Layer 15 of a small transformer language model trained on English Wikipedia (21 layers, counted from 0, width 96).
A neuron's activation on a vector x is squared ReLU(weights . x), where the dot is the dot product.

Input weights of the MLP neurons that the questions are about. A number n stands for n times 0.00054.
n34: 64 -58 43 209 51 24 -54 -47 195 -152 161 98 79 -118 189 -344 126 -24 230 -16 231 207 40 -90 88 95 87 -52 -53 142 59 85 -271 25 -89 84 117 -114 -120 151 44 -48 -109 159 248 4 -236 120 89 -67 -133 -251 15 -189 -43 -4 -112 -227 -149 125 248 135 90 64 -229 -47 36 213 -207 -137 -106 -72 142 0 -30 24 195 295 4 12 49 -15 28 70 -84 -92 -19 -44 -141 17 -40 -55 -164 207 82 155
n56: -131 181 -78 -106 304 -304 -16 12 -128 -159 -176 24 -320 -332 159 -181 -283 -44 45 35 136 -282 -4 -25 -72 -65 0 -128 -64 34 -25 -200 -121 -42 177 57 -109 -177 143 -81 -196 -24 -105 192 -20 126 -23 -185 -66 -53 93 175 77 176 23 33 -290 43 109 36 0 -91 122 83 -56 94 72 33 -84 167 -8 128 8 72 -274 43 -63 47 -48 -121 -117 156 -170 -61 -106 -71 91 22 -82 55 -36 185 -84 43 143 -120
n63: -179 107 108 139 178 87 -38 56 80 -155 36 -102 245 -178 -110 -7 139 37 25 53 158 200 -44 245 188 217 -188 51 95 13 -228 57 16 0 -49 179 -46 -200 -47 72 -165 24 -190 -19 54 -38 -115 49 -208 -53 -13 -82 -114 -122 -85 -56 0 -95 -112 -71 -177 50 79 143 64 182 -50 150 -148 -36 -28 87 42 73 25 -83 -93 23 -116 -66 7 -102 -99 -158 76 60 -55 -15 -26 -124 -17 135 148 -97 -20 -20
n108: -63 -25 110 -141 72 242 12 233 0 0 74 -27 86 214 104 -171 -103 -136 -155 -41 140 -34 -41 -77 26 -54 4 -61 -53 -104 -87 -181 -54 -8 65 0 -51 -50 169 -103 -45 79 -91 102 120 -103 77 -47 29 37 11 85 -120 -357 -33 38 -7 -147 77 4 146 123 230 145 -252 4 -241 39 22 -165 -67 -53 86 132 70 -92 33 -228 95 -118 -110 204 -229 15 21 -362 -47 -161 77 79 -168 -38 -75 -86 91 273
n121: -4 100 97 -64 -61 8 -4 -38 8 38 -154 -349 -167 101 78 -28 -143 88 -205 91 8 -124 -169 137 88 145 -105 139 193 -135 -121 81 -215 -12 -258 11 -84 -112 218 20 104 107 -52 -44 -50 -164 26 178 85 78 -190 -45 115 41 111 39 -255 -100 -94 -258 -11 -110 16 30 123 15 119 124 40 -63 186 69 -7 55 -206 -128 -178 154 -39 153 -27 -109 -70 31 264 80 91 -17 127 101 -159 164 169 -110 104 226
n141: 188 80 -192 -75 81 134 54 -10 -32 10 -20 158 -47 -236 -114 86 95 38 -32 -123 118 -94 31 341 183 270 -265 157 -59 -69 7 -38 -102 18 70 -33 136 -121 76 0 257 -66 109 -23 24 -53 85 -50 20 110 -47 295 97 278 -137 -19 14 -15 -14 42 3 -103 169 -151 -107 27 3 79 -83 40 -161 -7 23 78 -26 78 -69 27 187 -162 49 3 81 -53 -56 -227 -33 3 121 95 -99 -47 -44 -93 -84 3
n142: -70 114 -42 104 224 -113 65 135 -398 82 -23 127 -45 -56 -145 -182 -175 -146 26 140 126 -230 102 68 168 105 -73 268 150 45 -66 118 -201 -90 42 78 96 -7 -137 -8 -235 70 164 -121 -144 152 50 150 171 -59 0 203 227 38 193 -29 -101 -26 73 -150 148 -155 84 86 4 -81 -90 -180 -4 -118 141 -47 -86 -95 51 220 -70 -77 -26 -107 111 146 -119 260 67 -214 86 146 61 -41 -124 -161 115 -113 95 34
n164: -56 12 -112 0 312 32 41 -141 -87 -28 -4 -141 25 -129 126 25 -201 8 -4 55 -187 36 -68 151 -131 -20 -102 -84 -157 4 8 -260 57 -46 -15 4 -51 -94 -239 219 143 123 255 146 170 77 -175 -267 -96 -18 -356 171 196 4 -81 -188 -202 -74 82 -152 -40 -75 296 -16 -139 -67 -128 128 34 -147 -135 8 -133 68 -22 98 -8 -20 -93 -43 -133 182 307 126 -230 -174 -91 83 54 -88 55 -25 -209 47 -4 -96
n180: -192 0 0 37 158 93 139 140 -89 82 388 -80 -19 53 268 66 83 -79 -200 -89 16 -4 19 142 86 130 -84 -23 -41 0 -4 -146 121 70 -173 224 78 46 -90 133 -20 -67 -71 -112 4 30 -117 -85 -51 175 -22 168 184 -172 80 66 52 -41 44 -90 56 48 259 -30 -34 217 157 -97 -64 -113 63 78 103 118 146 44 -155 -99 59 -22 181 18 64 118 -32 -22 -54 -48 124 225 -130 140 -185 189 203 282
n190: 3 -39 157 -173 128 55 -15 -249 114 172 -54 19 -42 37 -177 -148 -137 4 -59 196 43 182 -70 34 33 -105 -25 96 178 74 -4 59 -321 -188 46 87 -60 218 -117 -86 204 -216 -77 -152 128 161 104 87 -82 -84 61 -154 -138 137 82 143 -95 -4 -97 4 -77 -254 -93 -15 -88 -79 118 -92 -98 204 116 -11 -112 -79 51 76 40 65 -92 190 74 -35 -30 -108 -52 -263 158 180 71 -197 -105 70 -31 58 46 57
n244: -39 37 75 -108 -27 -109 -7 51 -107 -29 -155 -88 -91 105 -13 70 20 -201 12 306 -214 140 -97 195 58 73 -6 -71 -88 -120 -167 55 -61 122 -6 -55 56 -183 -142 138 -130 -61 206 -47 -35 -112 -152 -110 -69 -34 -94 -38 12 -41 -137 125 22 -165 -278 81 13 -226 -92 93 65 -22 -16 -121 -126 -123 41 48 -3 -38 -9 -13 -51 95 78 -41 -59 3 242 13 34 -132 142 59 -123 -58 64 15 44 70 -188 56
n260: 3 106 -87 -88 18 -51 -64 -166 -68 -7 -64 265 54 -126 35 -64 -136 45 -126 51 -117 -97 62 -208 14 -99 -246 145 -125 -92 44 -69 75 -32 17 33 -41 -120 3 182 -206 117 -108 -53 99 -123 172 -156 -20 9 -93 40 -50 -178 13 -83 72 45 -232 45 -72 105 56 41 258 44 -28 -104 -13 -87 18 -161 -59 40 -140 -34 -41 -64 74 -20 38 -33 108 126 -94 7 -138 -25 -475 62 -24 22 -126 -211 -10 80
n279: 10 189 -25 -50 -88 -129 -7 64 -229 130 128 140 317 -74 41 67 37 -33 -75 -79 190 77 73 163 109 -30 -28 -44 -165 -118 57 116 124 -117 38 -38 -10 -130 65 107 -99 152 42 52 32 -225 -114 90 60 -38 -92 -135 206 -114 105 107 -50 0 11 113 -126 -193 203 287 -47 -7 -145 -174 66 -219 77 11 -149 13 84 -150 79 14 71 212 -253 -10 26 196 -69 -101 -111 -79 14 -15 -104 -281 8 25 -91 -63
n295: -93 199 -170 109 97 -75 -29 -141 123 158 -4 60 -21 -145 -203 86 56 -231 100 -172 127 -68 -32 -93 67 142 47 40 -140 129 193 4 158 -87 -137 -15 -61 -157 -79 44 242 127 -141 -27 8 -113 -105 -123 -92 25 -77 -39 -27 -23 -207 -271 -83 95 178 -68 79 39 65 362 -8 23 -67 -116 11 -170 -347 -83 -23 -247 -169 -66 -39 198 48 -19 140 -151 -44 -226 -154 -20 91 0 -73 -13 55 -242 17 -169 165 238
n303: -145 156 72 194 63 73 65 -228 -29 133 117 189 4 -185 54 196 -4 4 0 -66 -127 18 -42 50 316 -159 -134 -85 11 -74 -11 -218 83 -48 74 -100 32 -139 98 179 138 -4 37 -7 227 -93 193 283 -75 50 -27 124 30 -165 0 -6 136 76 154 -180 28 -10 50 42 70 48 -112 -95 80 -48 -163 63 -157 -44 -81 3 -80 79 88 -113 -128 77 100 -25 63 -63 -107 -51 -44 -233 -42 -48 -299 -24 146 95
n336: -45 -92 77 -98 34 51 -315 176 53 99 -27 -302 74 -20 134 -25 40 8 156 267 21 16 -238 81 -28 16 -117 80 -60 -133 -147 -163 -53 -25 130 -49 69 -75 -155 158 -9 0 46 168 118 202 -241 -332 92 -28 -243 -167 15 -97 15 48 107 315 124 -8 39 -67 97 -90 -139 59 67 -136 114 -124 92 67 -23 7 129 219 90 186 -37 35 -32 -260 -161 -222 -319 -4 -133 -61 97 -125 35 163 -29 35 -62 15
n357: 12 -244 16 71 76 13 -117 -124 22 -76 -17 -218 -79 0 -99 70 -64 127 51 -42 157 30 -139 -73 274 -39 79 76 94 181 -45 -30 28 -9 -12 -60 161 -155 -118 9 -18 147 -44 231 -214 120 62 -117 -253 -164 -37 395 272 37 -98 8 67 55 16 131 -34 -208 -4 -13 -392 195 46 -373 149 82 89 118 -161 91 94 -91 129 12 -212 -82 89 160 -102 -146 -76 21 153 12 -53 -89 -117 123 314 -246 53 192
n380: 219 151 -244 94 67 95 -36 167 0 28 -42 47 -37 40 152 -40 39 -7 -43 105 94 29 244 -149 166 -18 -101 -103 89 156 -56 -35 -40 -141 95 98 -97 43 -113 112 12 -99 -74 130 -14 18 94 -69 -89 -306 103 190 -242 52 -181 -7 -35 4 -190 -231 162 -129 -94 -123 35 -94 -71 -96 -112 17 -75 269 -30 38 72 35 123 90 -231 66 -125 -115 -158 76 40 -46 -61 -58 -128 4 28 94 30 -175 -65 -38

Each question shows a token from some text and the vector x that enters the MLP there. A number n stands for n times 0.012.

"o ": -71 148 8 92 -70 9 4 43 -130 71 -12 -90 31 -21 5 -2 23 -112 -65 -89 -70 -57 81 -5 -73 -12 11 66 -47 -14 16 16 110 137 -245 76 31 51 47 16 58 -52 6 54 -19 63 -163 -12 -2 -344 20 -78 -134 -82 137 98 161 19 -68 75 -191 0 -30 -115 -34 -88 -24 155 -84 117 -47 -59 -94 8 -27 22 -25 -51 -87 -2 13 -48 -20 121 39 7 29 35 21 32 46 -126 24 38 78 44
Which two neurons fire most, strongest first? n180, n279

"ics ": -7 92 -91 67 -27 -128 43 54 -22 44 51 -55 -9 -85 45 -84 44 -78 -18 -68 -78 -63 38 -202 -99 -3 39 42 1 64 87 128 105 164 -62 -91 -85 126 -32 23 89 -61 -7 47 -11 45 -75 103 17 -71 99 -28 -38 84 106 67 143 51 -158 91 -250 -46 -105 -103 -12 -227 7 76 -3 69 20 -113 -72 148 112 -11 9 -48 -9 24 33 -117 -23 69 102 70 131 -11 -57 -61 29 -20 57 130 1 60
The neuron with the highest activation: n190

"up ": 115 160 -65 78 -84 90 -116 47 65 -101 -124 -36 -53 -156 61 53 26 -74 39 109 -81 53 107 -80 -63 -30 171 -18 43 14 -38 -24 95 90 -69 -4 -25 103 75 16 193 -96 -26 24 -97 106 -29 -22 54 -275 40 -49 33 -7 54 -45 160 45 -131 25 -53 -92 58 -108 42 -151 -32 159 2 -85 17 -66 17 32 22 -47 120 -23 125 -93 3 -30 -75 58 -21 109 -74 25 -22 43 101 0 -58 26 128 17
The most active neuron and its activation: n380, at about 1.1

"202": -57 -43 -20 32 -88 1 -122 20 -20 37 101 -82 -50 13 -53 -4 120 -38 -88 -36 -67 -77 76 46 -74 -133 92 99 -1 4 28 132 3 198 -80 45 136 -88 -10 51 100 -61 55 -28 110 -85 11 -20 -31 29 -58 31 -120 67 8 34 -14 196 -15 143 -202 114 53 -45 -101 -69 -131 6 -56 114 70 -100 -112 51 43 -17 128 -152 135 -181 -39 -46 -22 78 -60 86 40 -53 19 -70 153 87 72 -12 116 7
The three highest activations, in order: n357, n336, n141

"a ": 39 98 -200 68 -83 79 47 34 -75 56 -66 35 44 -99 -55 6 -5 -206 -49 -138 7 87 56 -18 -69 -63 128 35 -43 -19 120 4 30 109 -80 35 25 21 71 -7 115 -116 177 89 -64 38 25 -26 23 -265 -3 -11 54 -5 93 -18 13 105 -72 1 -77 -57 43 -118 -63 19 0 68 77 90 11 -211 44 10 -23 11 7 -96 40 -38 24 -105 -42 223 47 147 -65 -3 45 51 10 -35 -145 28 95 -112
The three highest activations, in order: n279, n141, n164

"V": 16 84 -124 61 -138 29 56 71 -123 -38 -89 -26 -25 -100 -33 36 37 47 -48 -91 -85 -14 2 -3 -114 -5 -30 -93 18 101 59 35 70 186 -56 -3 12 -155 123 -110 174 17 79 -87 21 21 -143 -8 5 -129 87 -22 -102 40 59 -60 70 83 -11 135 -133 116 10 -49 -14 -102 -66 117 -60 -12 159 -103 63 4 72 -17 83 -142 296 6 10 -9 -19 -22 12 -15 61 84 -64 -108 24 40 -40 -3 139 65
The neuron with the highest activation: n141

"e": -125 42 -30 48 -44 82 45 13 -184 -107 106 -151 20 -127 -123 61 77 39 92 -3 -100 -172 51 -37 -75 -152 155 -130 15 -16 9 -36 69 86 -122 -68 81 -92 -54 -30 84 -83 13 -1 -77 103 -9 -77 -7 -45 6 -50 -100 -17 235 -63 -27 149 -8 -6 -214 2 4 -77 -61 -57 -67 161 -7 -21 34 -51 -28 38 -17 -101 -17 -199 -14 -11 -20 -116 11 26 -39 36 -56 4 -132 -36 -4 -68 -77 19 87 -15
The neuron with the highest activation: n164

"of": 8 32 21 -44 -23 -19 29 97 -95 28 -88 -86 171 -45 -84 133 -103 -194 -7 3 -88 2 -61 -116 -20 -115 22 39 -180 92 38 -7 -10 159 -5 80 57 52 119 -120 49 -142 57 -33 1 -2 -119 45 -81 -35 -37 67 -5 134 83 -87 20 97 83 104 -123 71 63 -65 14 -222 -35 41 -24 -27 73 -48 -73 -1 217 -97 -37 -9 96 -71 61 -78 -107 -40 42 60 81 -28 -31 -11 74 -153 -20 96 115 47
The most active neuron and its activation: n295, at about 0.17

"U": 53 37 4 24 -73 88 6 8 -118 3 64 -108 95 -49 53 17 87 -40 -17 -146 -139 13 89 -114 44 -124 13 -16 84 40 20 33 123 283 -2 13 40 40 81 -5 41 23 164 -83 -39 48 -91 -199 -27 18 -10 60 -84 -79 7 75 145 69 -79 -54 -104 113 28 -51 107 -143 -105 91 -86 64 111 -25 -57 -3 106 -88 109 -204 119 -35 66 73 -118 17 4 43 48 -14 17 -53 98 6 -48 25 121 35
The most active neuron and its activation: n180, at about 0.56

"off ": -3 72 -60 117 -39 89 -93 -177 43 -47 3 -64 -42 43 13 99 3 -26 30 86 -6 51 -30 99 36 -116 52 -64 10 -75 -5 3 15 189 -21 33 -4 52 -74 28 99 -14 -76 75 -46 65 -29 39 63 -236 -49 6 -22 32 37 -48 243 80 -123 101 -199 13 55 -51 -18 -96 67 112 -6 50 16 -66 31 72 -39 -33 -82 -188 76 -92 -14 -45 -101 125 -46 116 -109 10 128 61 88 -110 -6 22 211 -70
The neuron with the highest activation: n336

"T": -41 82 -59 92 11 131 83 -44 -104 51 52 -59 -73 -100 75 -16 -74 50 -15 -59 -123 -4 111 -9 -83 -57 76 -39 18 76 92 1 89 155 -41 -64 67 -62 128 -19 209 0 57 -67 12 37 -59 -34 35 -57 119 -14 -3 66 142 -26 98 171 16 74 -109 193 -2 -120 27 -192 -45 106 -40 -38 137 -64 -77 -84 85 -67 23 -129 224 65 -23 -54 -62 21 -6 95 44 125 -57 -63 37 -35 -9 -75 89 70
Which two neurons fire most, strongest first? n303, n260